Layer 5 of a small transformer language model trained on English Wikipedia (10 layers, counted from 0, width 64).
In attention head 0, each number of a token's query is one row of weights dot the token's vector x. The head spreads its attention over the tokens so far by the softmax of query dot key.

Query weights of the head. A number n stands for (n - 128) times 0.0031.
q0: 113, 121, 132, 108, 119, 145, 128, 162, 157, 102, 84, 98, 78, 117, 148, 78, 91, 126, 121, 133, 169, 120, 120, 123, 109, 123, 141, 128, 112, 127, 121, 126, 181, 106, 121, 41, 90, 145, 91, 103, 140, 166, 131, 111, 76, 124, 136, 162, 153, 84, 105, 89, 148, 136, 132, 74, 140, 165, 119, 164, 148, 115, 130, 141
q1: 149, 125, 124, 167, 130, 117, 141, 118, 107, 139, 173, 180, 200, 138, 116, 165, 154, 121, 150, 116, 105, 125, 133, 104, 155, 172, 123, 117, 127, 92, 121, 134, 103, 139, 126, 187, 145, 91, 172, 164, 125, 110, 166, 115, 146, 118, 123, 75, 91, 186, 143, 146, 110, 109, 138, 172, 143, 86, 98, 87, 120, 155, 136, 113
q2: 153, 66, 118, 133, 118, 126, 164, 109, 159, 127, 136, 112, 156, 102, 166, 180, 153, 156, 131, 112, 81, 140, 156, 92, 135, 129, 166, 172, 137, 73, 134, 143, 86, 189, 130, 135, 100, 90, 128, 94, 138, 105, 108, 134, 193, 145, 148, 89, 114, 180, 90, 130, 160, 119, 177, 144, 150, 128, 126, 135, 141, 117, 185, 144
q3: 149, 111, 148, 119, 138, 120, 149, 113, 124, 113, 170, 148, 156, 133, 164, 191, 127, 85, 127, 131, 83, 154, 160, 105, 138, 144, 98, 120, 96, 119, 130, 163, 55, 131, 114, 180, 122, 69, 152, 136, 171, 65, 103, 141, 234, 97, 108, 93, 78, 167, 145, 147, 135, 154, 152, 145, 149, 105, 91, 119, 138, 124, 138, 125
q4: 162, 119, 102, 159, 146, 88, 165, 62, 129, 117, 192, 93, 159, 137, 134, 144, 153, 95, 86, 97, 103, 172, 170, 71, 116, 147, 100, 135, 36, 96, 132, 157, 112, 127, 91, 173, 77, 57, 147, 157, 89, 138, 93, 135, 196, 95, 82, 100, 130, 182, 107, 175, 106, 189, 157, 90, 149, 109, 79, 100, 135, 178, 134, 127
q5: 141, 119, 62, 60, 142, 66, 113, 66, 92, 126, 134, 95, 206, 63, 127, 182, 54, 85, 82, 123, 146, 140, 175, 65, 135, 80, 155, 76, 84, 149, 137, 177, 135, 176, 123, 133, 155, 118, 109, 141, 197, 90, 110, 71, 127, 107, 151, 65, 119, 175, 153, 118, 146, 123, 122, 162, 149, 91, 121, 175, 102, 154, 154, 112
q6: 84, 139, 148, 108, 57, 130, 93, 126, 96, 106, 99, 168, 128, 145, 130, 114, 89, 191, 187, 175, 155, 98, 103, 166, 126, 117, 119, 153, 184, 154, 76, 95, 122, 112, 141, 115, 137, 189, 113, 127, 112, 155, 180, 136, 59, 152, 192, 190, 134, 99, 148, 146, 110, 86, 90, 112, 103, 125, 178, 96, 69, 103, 115, 146
q7: 105, 138, 166, 103, 102, 102, 68, 161, 124, 114, 73, 153, 107, 97, 136, 105, 98, 171, 145, 177, 165, 120, 82, 170, 110, 90, 136, 144, 215, 187, 126, 112, 169, 81, 194, 120, 153, 159, 91, 154, 73, 134, 163, 115, 109, 118, 138, 119, 153, 85, 149, 128, 145, 44, 104, 153, 120, 119, 133, 194, 82, 75, 90, 111
q8: 134, 115, 102, 174, 130, 188, 206, 86, 193, 127, 168, 76, 143, 155, 191, 130, 181, 127, 110, 97, 131, 127, 187, 87, 110, 189, 93, 155, 93, 72, 142, 203, 95, 155, 135, 208, 117, 95, 188, 99, 70, 101, 139, 142, 171, 103, 95, 135, 87, 151, 66, 157, 151, 143, 109, 71, 107, 143, 129, 101, 209, 160, 145, 124
q9: 126, 184, 228, 145, 141, 154, 181, 121, 120, 96, 106, 129, 35, 187, 117, 128, 165, 221, 80, 143, 81, 91, 137, 195, 155, 206, 140, 170, 189, 77, 169, 124, 110, 119, 151, 170, 105, 160, 146, 92, 47, 133, 182, 228, 151, 124, 76, 244, 160, 79, 126, 194, 133, 128, 133, 109, 106, 83, 155, 128, 181, 122, 116, 92
q10: 92, 131, 143, 114, 88, 178, 94, 125, 110, 116, 122, 128, 154, 127, 136, 124, 104, 127, 187, 88, 57, 78, 142, 136, 174, 129, 127, 96, 110, 155, 129, 109, 103, 135, 133, 87, 79, 151, 113, 207, 110, 143, 136, 173, 118, 93, 106, 85, 167, 149, 135, 79, 96, 134, 104, 140, 139, 141, 189, 99, 51, 107, 96, 151
q11: 131, 135, 147, 140, 85, 141, 105, 120, 89, 89, 129, 184, 172, 144, 118, 182, 138, 112, 113, 186, 127, 128, 116, 160, 158, 150, 114, 135, 157, 179, 129, 164, 162, 91, 126, 154, 162, 78, 150, 119, 156, 141, 164, 179, 151, 126, 186, 134, 146, 157, 113, 135, 158, 113, 109, 118, 97, 135, 136, 110, 125, 125, 120, 130
q12: 101, 144, 135, 173, 112, 167, 132, 105, 99, 171, 148, 124, 132, 147, 118, 172, 144, 135, 139, 159, 112, 117, 119, 136, 133, 105, 174, 149, 130, 130, 117, 167, 130, 134, 152, 130, 145, 109, 143, 114, 137, 84, 153, 188, 126, 126, 169, 157, 150, 143, 148, 131, 98, 127, 83, 146, 98, 101, 162, 115, 103, 96, 104, 180
q13: 128, 122, 70, 97, 118, 142, 132, 109, 168, 98, 150, 153, 129, 58, 154, 105, 81, 103, 123, 120, 184, 125, 147, 132, 128, 176, 92, 160, 104, 154, 178, 123, 165, 168, 122, 100, 141, 107, 133, 127, 181, 115, 88, 95, 52, 142, 157, 62, 119, 144, 117, 141, 124, 123, 102, 104, 164, 157, 57, 141, 160, 176, 144, 136
q14: 79, 212, 142, 160, 79, 142, 84, 177, 162, 96, 138, 162, 91, 88, 219, 80, 153, 162, 151, 75, 133, 99, 144, 90, 134, 172, 101, 7, 136, 122, 104, 113, 109, 145, 93, 178, 134, 121, 146, 161, 158, 144, 177, 141, 178, 69, 97, 175, 145, 101, 133, 139, 121, 129, 125, 42, 100, 123, 118, 73, 102, 64, 89, 102
q15: 104, 138, 132, 71, 148, 143, 134, 145, 100, 91, 106, 155, 142, 146, 133, 112, 103, 142, 94, 150, 120, 107, 80, 133, 172, 126, 97, 173, 154, 112, 102, 129, 77, 149, 107, 107, 109, 161, 158, 124, 186, 214, 126, 132, 102, 110, 121, 135, 107, 135, 124, 105, 109, 172, 177, 124, 127, 90, 96, 131, 108, 149, 97, 160
q16: 142, 145, 135, 140, 117, 132, 108, 124, 85, 140, 126, 88, 109, 164, 176, 46, 122, 119, 111, 168, 143, 109, 130, 154, 88, 117, 83, 94, 96, 91, 100, 108, 63, 134, 104, 125, 140, 147, 91, 110, 152, 94, 123, 145, 156, 128, 108, 137, 167, 101, 106, 155, 94, 150, 142, 115, 109, 67, 128, 87, 80, 121, 113, 123
q17: 143, 99, 109, 122, 124, 127, 145, 158, 175, 152, 97, 106, 136, 95, 124, 137, 153, 165, 115, 94, 120, 108, 157, 138, 156, 164, 172, 147, 145, 141, 171, 105, 168, 163, 120, 65, 123, 130, 96, 102, 135, 126, 112, 117, 141, 163, 159, 130, 132, 118, 130, 100, 156, 129, 125, 140, 160, 139, 167, 167, 172, 135, 161, 113
q18: 94, 139, 150, 95, 102, 131, 83, 160, 170, 122, 96, 119, 69, 99, 121, 82, 130, 165, 134, 141, 126, 91, 103, 156, 127, 118, 148, 147, 138, 147, 158, 139, 153, 139, 150, 88, 147, 154, 71, 82, 149, 146, 122, 151, 90, 170, 139, 159, 169, 78, 120, 103, 159, 133, 102, 139, 114, 148, 168, 162, 139, 109, 132, 125
q19: 93, 147, 169, 134, 118, 108, 74, 119, 143, 121, 119, 169, 154, 139, 127, 138, 142, 177, 149, 133, 96, 111, 77, 136, 99, 135, 74, 132, 120, 146, 111, 107, 90, 121, 149, 140, 112, 104, 112, 178, 100, 150, 153, 153, 137, 129, 118, 34, 136, 139, 139, 135, 123, 140, 139, 175, 171, 160, 109, 134, 90, 93, 120, 125
q20: 144, 113, 127, 102, 132, 107, 102, 151, 188, 182, 110, 127, 147, 99, 120, 113, 163, 171, 98, 122, 101, 194, 102, 114, 122, 122, 152, 126, 118, 98, 162, 151, 111, 139, 135, 96, 85, 104, 114, 106, 165, 143, 129, 142, 176, 173, 140, 115, 153, 143, 124, 115, 179, 163, 168, 126, 111, 110, 120, 177, 106, 145, 125, 140
q21: 172, 104, 100, 114, 176, 123, 152, 107, 125, 153, 143, 106, 180, 157, 126, 120, 130, 112, 90, 153, 126, 162, 154, 94, 138, 147, 125, 138, 119, 125, 113, 227, 51, 179, 103, 159, 102, 73, 140, 169, 180, 112, 89, 142, 148, 109, 156, 90, 92, 174, 101, 136, 129, 142, 175, 139, 118, 60, 111, 100, 127, 119, 132, 137
q22: 124, 123, 107, 110, 141, 93, 104, 117, 130, 140, 105, 91, 129, 149, 114, 86, 106, 89, 105, 148, 124, 163, 84, 160, 97, 98, 126, 135, 115, 161, 134, 119, 140, 97, 123, 75, 85, 167, 104, 117, 132, 157, 114, 124, 82, 157, 152, 155, 152, 127, 106, 133, 148, 150, 164, 82, 135, 136, 119, 143, 161, 193, 93, 153
q23: 135, 154, 69, 102, 157, 141, 152, 105, 170, 174, 140, 132, 113, 123, 151, 167, 134, 90, 139, 98, 143, 139, 188, 90, 114, 150, 115, 123, 107, 86, 143, 163, 111, 154, 115, 164, 119, 76, 133, 119, 125, 93, 108, 106, 156, 124, 91, 101, 121, 134, 155, 132, 121, 118, 137, 145, 137, 74, 84, 117, 162, 103, 153, 118
q24: 118, 177, 121, 171, 113, 187, 130, 161, 155, 130, 194, 110, 99, 120, 195, 176, 103, 104, 154, 110, 124, 147, 181, 83, 118, 150, 97, 147, 108, 103, 93, 120, 156, 101, 113, 115, 119, 63, 157, 104, 110, 107, 113, 140, 164, 128, 79, 100, 110, 109, 158, 54, 119, 154, 159, 64, 116, 71, 147, 119, 178, 141, 114, 158
q25: 131, 102, 98, 116, 131, 153, 114, 145, 108, 107, 156, 70, 156, 108, 51, 78, 118, 100, 103, 97, 112, 101, 63, 101, 159, 150, 55, 129, 132, 171, 158, 128, 145, 166, 93, 109, 136, 176, 103, 163, 111, 186, 138, 136, 104, 95, 153, 136, 142, 174, 123, 97, 179, 136, 139, 95, 153, 171, 170, 84, 185, 132, 114, 134
q26: 121, 133, 108, 114, 146, 163, 165, 121, 79, 145, 118, 143, 130, 132, 114, 124, 129, 118, 161, 153, 126, 141, 112, 164, 111, 51, 132, 155, 123, 123, 149, 135, 107, 123, 178, 134, 174, 135, 117, 102, 117, 150, 159, 129, 155, 150, 163, 198, 131, 97, 169, 132, 91, 134, 112, 146, 145, 116, 152, 116, 95, 143, 127, 131
q27: 123, 113, 129, 112, 170, 59, 98, 177, 157, 96, 151, 105, 104, 162, 78, 132, 126, 110, 137, 133, 128, 179, 127, 98, 141, 82, 147, 100, 131, 160, 58, 115, 88, 94, 121, 145, 77, 118, 97, 154, 158, 131, 112, 147, 88, 87, 140, 115, 132, 124, 189, 117, 73, 117, 138, 169, 126, 82, 169, 175, 102, 72, 133, 150
q28: 114, 117, 115, 135, 123, 156, 123, 67, 151, 209, 155, 94, 63, 120, 136, 134, 237, 206, 89, 141, 138, 110, 173, 141, 93, 155, 103, 95, 138, 81, 158, 141, 133, 119, 166, 174, 151, 170, 91, 115, 135, 93, 148, 99, 96, 115, 169, 130, 139, 88, 125, 250, 92, 47, 118, 162, 63, 99, 130, 99, 103, 64, 139, 70
q29: 98, 143, 121, 126, 125, 154, 149, 126, 92, 108, 130, 118, 123, 145, 80, 103, 140, 138, 117, 149, 94, 148, 99, 146, 88, 177, 115, 131, 149, 106, 136, 110, 94, 161, 107, 65, 105, 172, 115, 110, 159, 134, 105, 173, 124, 137, 132, 187, 160, 134, 120, 115, 122, 168, 133, 147, 154, 107, 129, 87, 150, 115, 39, 142
q30: 183, 166, 166, 108, 132, 96, 105, 126, 127, 184, 143, 126, 130, 111, 118, 122, 104, 123, 143, 152, 111, 183, 143, 135, 126, 130, 100, 84, 129, 156, 168, 89, 155, 85, 142, 130, 135, 129, 63, 143, 144, 104, 123, 105, 128, 126, 146, 100, 176, 207, 145, 153, 102, 129, 137, 186, 112, 92, 120, 140, 81, 107, 100, 110
q31: 119, 70, 54, 125, 164, 109, 118, 79, 174, 158, 107, 126, 169, 68, 70, 105, 130, 97, 96, 130, 121, 97, 86, 119, 142, 123, 108, 158, 110, 144, 168, 99, 159, 141, 119, 129, 141, 139, 91, 178, 118, 149, 132, 99, 98, 167, 160, 180, 113, 156, 130, 126, 126, 125, 141, 188, 120, 132, 120, 160, 107, 114, 132, 164

Each question shows a short text with each token's key, already scaled and adjusted for position as the last token sees it. A number n stands for (n - 128) times 0.013.

Then comes the last token's vector x. A number n stands for (n - 128) times 0.042.

0 " |": 95, 165, 109, 109, 138, 109, 138, 132, 82, 136, 137, 136, 112, 132, 113, 133, 130, 155, 149, 137, 129, 94, 154, 77, 157, 82, 128, 125, 120, 111, 137, 124
1 " ": 138, 137, 135, 89, 102, 118, 150, 141, 89, 124, 139, 125, 104, 117, 122, 117, 109, 155, 147, 133, 132, 93, 127, 94, 173, 112, 103, 121, 126, 133, 149, 117
2 "2": 148, 122, 125, 101, 114, 120, 152, 130, 68, 127, 134, 122, 108, 120, 114, 118, 123, 149, 147, 132, 141, 113, 116, 65, 149, 100, 94, 132, 122, 129, 141, 115
3 " |": 155, 79, 105, 98, 143, 116, 132, 137, 82, 137, 141, 133, 125, 125, 115, 137, 122, 151, 116, 133, 129, 96, 151, 71, 154, 88, 135, 116, 119, 106, 132, 130
4 " ": 127, 85, 122, 87, 104, 127, 151, 142, 89, 123, 139, 125, 104, 116, 121, 118, 147, 131, 149, 123, 125, 90, 131, 93, 173, 115, 105, 122, 125, 132, 150, 119
x: 110, 130, 163, 91, 92, 136, 112, 131, 163, 141, 73, 186, 127, 124, 128, 136, 122, 133, 141, 132, 129, 126, 108, 96, 169, 123, 155, 121, 184, 142, 111, 87, 173, 89, 117, 83, 122, 131, 163, 163, 129, 132, 153, 81, 139, 145, 139, 152, 73, 127, 148, 98, 129, 142, 104, 150, 133, 130, 100, 102, 125, 80, 118, 139
To which token does the last token give the most attention? 1 " "

0 "U": 96, 166, 161, 88, 98, 86, 144, 157, 87, 129, 140, 99, 156, 118, 114, 124, 138, 152, 168, 147, 133, 102, 125, 74, 143, 148, 111, 147, 121, 102, 103, 166
1 "r": 149, 131, 146, 141, 63, 147, 154, 161, 123, 129, 114, 89, 162, 153, 130, 135, 117, 137, 146, 124, 129, 91, 102, 60, 163, 150, 114, 146, 109, 156, 116, 173
2 "ban": 142, 132, 124, 145, 128, 99, 130, 138, 97, 121, 136, 95, 154, 150, 111, 102, 131, 118, 121, 126, 126, 141, 110, 58, 141, 131, 101, 185, 94, 141, 88, 149
3 " Green": 158, 86, 140, 73, 86, 89, 136, 157, 60, 122, 134, 106, 123, 135, 112, 110, 115, 150, 162, 134, 135, 85, 135, 69, 159, 108, 96, 152, 112, 142, 119, 124
4 ").\n\n": 136, 95, 127, 88, 88, 104, 228, 176, 63, 133, 149, 129, 120, 123, 143, 120, 135, 129, 148, 138, 109, 112, 93, 65, 139, 98, 110, 123, 113, 113, 114, 131
x: 147, 104, 121, 140, 86, 161, 124, 139, 107, 123, 142, 159, 148, 154, 134, 105, 165, 133, 146, 152, 116, 158, 155, 138, 111, 119, 150, 58, 129, 178, 128, 115, 136, 91, 115, 94, 125, 95, 60, 168, 157, 78, 145, 169, 121, 131, 129, 117, 122, 148, 125, 73, 87, 164, 121, 144, 126, 111, 109, 96, 119, 134, 85, 155
Which two tokens does the last token look at most, in order? 2 "ban", 4 ").\n\n"

0 " of": 101, 136, 148, 114, 104, 107, 150, 147, 93, 114, 150, 151, 120, 97, 118, 133, 126, 135, 154, 140, 135, 101, 121, 53, 168, 96, 105, 136, 104, 118, 130, 155
1 " the": 102, 131, 134, 127, 109, 107, 129, 156, 62, 122, 136, 159, 125, 102, 111, 137, 128, 138, 170, 135, 146, 119, 137, 51, 157, 114, 127, 140, 100, 114, 125, 133
2 " f": 117, 100, 142, 76, 69, 102, 173, 156, 101, 133, 135, 142, 121, 111, 131, 134, 108, 168, 204, 138, 141, 81, 126, 110, 156, 132, 104, 118, 120, 134, 125, 133
3 "olk": 155, 93, 130, 101, 122, 102, 131, 149, 82, 134, 122, 105, 101, 117, 109, 120, 123, 142, 152, 135, 152, 95, 126, 75, 138, 107, 99, 142, 95, 146, 119, 154
4 " du": 169, 91, 116, 127, 105, 117, 145, 171, 78, 130, 148, 130, 112, 134, 128, 141, 132, 127, 178, 132, 127, 96, 135, 92, 158, 67, 94, 178, 116, 128, 111, 128
x: 143, 120, 137, 136, 106, 131, 126, 152, 193, 163, 145, 158, 122, 127, 119, 91, 94, 93, 149, 102, 142, 127, 98, 152, 128, 107, 111, 170, 153, 167, 144, 123, 151, 105, 119, 103, 115, 135, 108, 122, 139, 129, 94, 141, 105, 137, 147, 97, 215, 130, 149, 157, 135, 137, 132, 107, 153, 165, 138, 92, 115, 83, 115, 92
Which token does the last token look at most, and with what share of its attention? 2 " f", with about 70%

0 "ig": 90, 145, 131, 142, 138, 109, 112, 137, 126, 121, 121, 108, 118, 133, 113, 117, 127, 140, 158, 128, 137, 112, 138, 105, 161, 133, 98, 156, 92, 140, 117, 172
1 "-W": 107, 135, 146, 80, 76, 105, 150, 148, 108, 128, 133, 120, 126, 114, 131, 109, 119, 148, 170, 146, 133, 81, 133, 105, 172, 128, 98, 133, 122, 122, 128, 173
2 "ells": 134, 116, 141, 128, 99, 89, 146, 156, 78, 119, 127, 121, 127, 121, 119, 145, 115, 145, 172, 133, 153, 95, 134, 91, 153, 91, 98, 114, 116, 145, 128, 151
3 "ow": 157, 106, 136, 103, 116, 104, 145, 144, 85, 115, 145, 120, 120, 119, 112, 105, 122, 136, 171, 131, 135, 107, 125, 107, 148, 96, 83, 142, 102, 142, 113, 129
4 ",": 154, 110, 116, 109, 115, 89, 155, 136, 79, 121, 148, 136, 117, 151, 123, 134, 133, 129, 163, 138, 133, 90, 156, 94, 150, 90, 96, 120, 113, 111, 113, 139
x: 154, 133, 180, 126, 46, 118, 110, 149, 127, 124, 139, 119, 100, 142, 125, 111, 113, 156, 137, 149, 154, 135, 159, 185, 126, 143, 112, 146, 239, 139, 118, 114, 113, 76, 128, 131, 104, 70, 111, 145, 122, 137, 139, 135, 133, 146, 108, 94, 139, 129, 137, 165, 138, 112, 140, 148, 146, 140, 141, 123, 127, 131, 100, 138
Which two tokens does the last token look at most, in order? 2 "ells", 4 ","

0 " |": 94, 166, 108, 108, 138, 109, 139, 132, 80, 136, 138, 136, 112, 132, 113, 133, 130, 156, 150, 137, 129, 93, 155, 75, 159, 80, 128, 125, 119, 110, 138, 124
1 " Europe": 96, 136, 134, 87, 74, 88, 150, 142, 76, 124, 136, 122, 135, 121, 111, 137, 121, 160, 171, 142, 149, 111, 114, 68, 144, 125, 114, 122, 122, 139, 132, 127
2 " |": 120, 111, 104, 111, 148, 108, 133, 136, 71, 138, 146, 134, 127, 130, 114, 138, 117, 158, 127, 135, 128, 101, 161, 81, 155, 85, 129, 130, 117, 105, 125, 127
3 " ": 176, 95, 125, 88, 101, 123, 153, 141, 84, 123, 142, 124, 104, 116, 121, 117, 140, 145, 148, 127, 128, 92, 129, 92, 176, 115, 103, 124, 125, 133, 150, 116
4 " |": 163, 65, 107, 96, 129, 115, 138, 138, 77, 137, 139, 139, 118, 127, 113, 136, 134, 130, 119, 130, 135, 92, 151, 72, 159, 81, 130, 122, 120, 114, 134, 122
x: 104, 147, 142, 111, 126, 158, 125, 160, 126, 114, 134, 225, 118, 125, 122, 110, 126, 106, 134, 136, 158, 104, 116, 138, 139, 130, 85, 131, 221, 134, 119, 92, 136, 108, 107, 128, 199, 123, 99, 167, 137, 142, 92, 118, 131, 117, 115, 132, 140, 123, 139, 130, 144, 118, 108, 128, 126, 128, 101, 116, 110, 128, 125, 141
Which two tokens does the last token look at most, in order? 1 " Europe", 3 " "

0 "s": 111, 138, 133, 131, 122, 102, 132, 153, 77, 110, 123, 116, 129, 153, 126, 124, 126, 134, 124, 136, 135, 90, 127, 57, 137, 89, 99, 139, 98, 118, 93, 154
1 ",": 110, 132, 130, 137, 128, 86, 152, 134, 78, 118, 140, 138, 120, 151, 119, 142, 124, 133, 153, 138, 133, 92, 163, 88, 152, 83, 94, 132, 106, 103, 104, 149
2 " until": 123, 111, 137, 78, 84, 90, 180, 135, 76, 129, 165, 143, 131, 120, 125, 126, 114, 149, 181, 140, 131, 99, 113, 51, 159, 112, 122, 118, 112, 119, 124, 126
3 " he": 164, 73, 135, 79, 81, 125, 178, 139, 93, 133, 150, 139, 129, 122, 127, 133, 109, 150, 203, 134, 150, 92, 103, 73, 140, 131, 115, 77, 130, 123, 118, 107
4 " was": 142, 110, 132, 84, 96, 104, 170, 145, 82, 115, 168, 134, 132, 174, 127, 104, 134, 125, 152, 130, 121, 100, 145, 67, 128, 82, 144, 110, 128, 110, 120, 102
x: 132, 147, 156, 72, 103, 132, 154, 123, 84, 47, 185, 111, 123, 121, 120, 153, 147, 130, 148, 97, 137, 142, 115, 173, 146, 112, 121, 127, 187, 131, 99, 83, 121, 158, 108, 73, 107, 152, 80, 133, 166, 100, 149, 163, 112, 90, 117, 128, 129, 139, 145, 125, 122, 118, 120, 119, 126, 143, 139, 93, 117, 104, 123, 131
To which token does the last token give the most attention? 2 " until"

0 "ia": 112, 131, 147, 124, 104, 86, 128, 159, 89, 117, 137, 114, 126, 139, 109, 129, 124, 128, 143, 133, 131, 100, 129, 83, 146, 101, 80, 182, 129, 131, 111, 158
1 " and": 114, 129, 143, 117, 147, 83, 140, 136, 81, 118, 161, 132, 128, 135, 126, 145, 123, 135, 156, 139, 126, 96, 153, 91, 146, 88, 115, 124, 115, 100, 103, 145
2 " Her": 121, 105, 135, 96, 107, 99, 146, 148, 68, 125, 141, 135, 97, 117, 117, 130, 115, 159, 180, 137, 126, 79, 127, 68, 148, 126, 104, 156, 124, 129, 119, 149
3 "ze": 154, 88, 133, 91, 122, 109, 148, 163, 99, 117, 135, 123, 123, 97, 119, 133, 125, 143, 176, 131, 132, 102, 103, 62, 161, 109, 96, 144, 110, 144, 124, 122
4 "g": 142, 130, 120, 140, 123, 118, 140, 145, 114, 124, 95, 99, 141, 142, 124, 114, 138, 128, 150, 132, 144, 110, 157, 111, 167, 118, 99, 133, 91, 140, 134, 148
x: 120, 95, 138, 176, 166, 120, 149, 144, 90, 102, 106, 92, 100, 138, 140, 121, 126, 151, 176, 169, 114, 115, 135, 170, 150, 96, 120, 142, 124, 122, 145, 145, 162, 102, 132, 84, 94, 131, 56, 117, 97, 190, 81, 144, 96, 134, 168, 124, 122, 154, 104, 126, 126, 91, 102, 142, 120, 129, 160, 126, 137, 118, 157, 111
Which two tokens does the last token look at most, in order? 2 " Her", 3 "ze"

0 "one": 122, 138, 144, 145, 111, 101, 138, 151, 60, 120, 138, 125, 131, 122, 108, 136, 138, 131, 135, 137, 133, 107, 121, 75, 146, 88, 85, 140, 97, 135, 114, 148
1 " R": 86, 138, 161, 88, 71, 95, 176, 147, 86, 134, 134, 117, 118, 134, 130, 133, 121, 157, 165, 150, 139, 75, 131, 85, 159, 112, 96, 136, 122, 123, 122, 151
2 "ang": 136, 112, 133, 117, 130, 94, 127, 157, 86, 130, 114, 88, 121, 119, 111, 126, 114, 151, 169, 132, 147, 107, 117, 97, 149, 109, 94, 164, 100, 152, 124, 136
3 "er": 128, 115, 144, 134, 139, 95, 152, 155, 77, 124, 131, 108, 120, 152, 113, 120, 121, 132, 146, 132, 122, 102, 147, 102, 131, 99, 77, 159, 98, 134, 92, 148
4 "\"": 124, 152, 125, 128, 77, 103, 174, 136, 81, 129, 140, 157, 138, 160, 121, 165, 116, 133, 118, 145, 113, 108, 130, 111, 147, 159, 95, 130, 127, 117, 133, 155
x: 131, 85, 132, 177, 83, 82, 110, 139, 113, 130, 113, 169, 138, 132, 174, 153, 88, 135, 164, 165, 142, 127, 130, 154, 125, 118, 136, 124, 122, 147, 97, 109, 117, 178, 139, 127, 112, 118, 98, 115, 90, 116, 152, 136, 98, 88, 157, 110, 141, 99, 152, 129, 57, 95, 160, 115, 79, 123, 138, 131, 114, 103, 120, 150
Which token does the last token look at most, and with what share of its attention? 1 " R", with about 60%

0 " j": 88, 164, 146, 92, 66, 107, 154, 157, 95, 124, 131, 153, 124, 139, 145, 123, 128, 160, 180, 147, 161, 94, 137, 103, 159, 123, 119, 129, 130, 124, 126, 143
1 "az": 132, 126, 121, 129, 97, 103, 125, 114, 111, 125, 115, 89, 116, 163, 113, 94, 117, 134, 149, 128, 147, 102, 119, 88, 131, 135, 110, 191, 123, 147, 132, 162
2 "z": 142, 125, 130, 148, 109, 105, 122, 124, 96, 120, 116, 97, 117, 167, 109, 102, 128, 132, 134, 127, 134, 91, 157, 107, 124, 127, 78, 173, 117, 144, 113, 162
3 " band": 146, 96, 147, 103, 86, 95, 166, 150, 69, 127, 148, 108, 151, 138, 119, 124, 115, 143, 174, 136, 135, 93, 140, 91, 137, 102, 97, 150, 114, 134, 118, 152
4 " when": 166, 99, 128, 96, 88, 103, 185, 129, 75, 136, 164, 136, 110, 161, 128, 118, 130, 128, 165, 135, 122, 88, 121, 69, 134, 103, 119, 130, 115, 116, 111, 123
x: 105, 142, 149, 107, 85, 153, 78, 142, 92, 113, 113, 119, 111, 146, 117, 104, 117, 128, 153, 94, 128, 149, 134, 172, 146, 136, 107, 136, 172, 162, 91, 144, 98, 136, 141, 145, 96, 133, 88, 150, 191, 80, 135, 173, 98, 118, 97, 70, 113, 133, 138, 122, 133, 102, 109, 109, 157, 125, 116, 126, 132, 92, 68, 117
To which token does the last token give the most attention? 4 " when"

0 " album": 129, 138, 157, 114, 73, 116, 184, 131, 74, 134, 166, 139, 158, 123, 123, 161, 144, 134, 130, 144, 140, 132, 106, 80, 142, 116, 129, 103, 125, 122, 138, 127
1 ",": 107, 131, 132, 140, 110, 104, 166, 119, 81, 124, 154, 149, 126, 157, 121, 158, 129, 133, 152, 139, 132, 101, 154, 92, 152, 95, 107, 118, 111, 102, 123, 140
2 " P": 125, 101, 137, 83, 85, 100, 155, 155, 86, 132, 126, 128, 120, 114, 123, 131, 112, 166, 194, 137, 140, 76, 136, 100, 157, 123, 102, 145, 119, 130, 127, 150
3 "ick": 164, 103, 124, 96, 106, 122, 126, 152, 88, 121, 123, 117, 98, 117, 114, 127, 121, 139, 163, 131, 138, 87, 120, 101, 160, 97, 94, 148, 101, 152, 136, 124
4 " Up": 167, 78, 120, 81, 111, 97, 142, 151, 75, 130, 133, 114, 109, 136, 110, 109, 134, 129, 171, 129, 125, 75, 135, 105, 151, 112, 96, 162, 114, 137, 138, 133
x: 107, 132, 80, 118, 99, 144, 72, 200, 127, 130, 95, 117, 146, 125, 138, 169, 86, 110, 135, 146, 113, 137, 130, 146, 145, 116, 125, 92, 138, 132, 98, 142, 140, 123, 139, 116, 136, 105, 93, 94, 123, 122, 136, 94, 107, 91, 148, 149, 175, 157, 138, 133, 156, 90, 109, 159, 163, 111, 154, 147, 92, 118, 111, 107
To which token does the last token give the most attention? 2 " P"

0 " |": 96, 164, 109, 109, 138, 110, 138, 132, 82, 136, 137, 136, 112, 132, 114, 133, 130, 155, 149, 137, 129, 94, 154, 78, 157, 82, 128, 125, 120, 111, 137, 124
1 " ": 137, 137, 135, 89, 102, 118, 150, 141, 89, 124, 139, 125, 104, 117, 122, 117, 109, 155, 146, 133, 132, 93, 127, 94, 173, 112, 104, 121, 126, 133, 149, 117
2 "3": 152, 124, 127, 104, 106, 125, 147, 132, 77, 127, 131, 118, 108, 130, 114, 117, 122, 147, 141, 131, 136, 105, 118, 63, 153, 103, 100, 122, 124, 130, 147, 122
3 "6": 150, 108, 120, 97, 104, 142, 122, 136, 97, 120, 128, 123, 131, 129, 111, 128, 129, 144, 118, 131, 129, 98, 118, 66, 167, 127, 119, 96, 114, 127, 143, 140
4 " |": 151, 79, 108, 99, 154, 123, 124, 140, 88, 135, 143, 136, 130, 128, 118, 142, 132, 129, 97, 131, 124, 92, 158, 80, 159, 97, 138, 114, 117, 100, 129, 140
x: 113, 145, 140, 130, 120, 151, 115, 139, 131, 127, 132, 216, 136, 129, 135, 123, 124, 129, 145, 152, 168, 98, 95, 159, 112, 111, 122, 141, 233, 122, 107, 99, 129, 119, 120, 117, 197, 129, 107, 169, 140, 131, 76, 141, 118, 106, 122, 138, 136, 122, 137, 133, 136, 119, 92, 128, 129, 135, 106, 113, 118, 140, 142, 130
Which token does the last token look at most, and with what share of its attention? 1 " ", with about 30%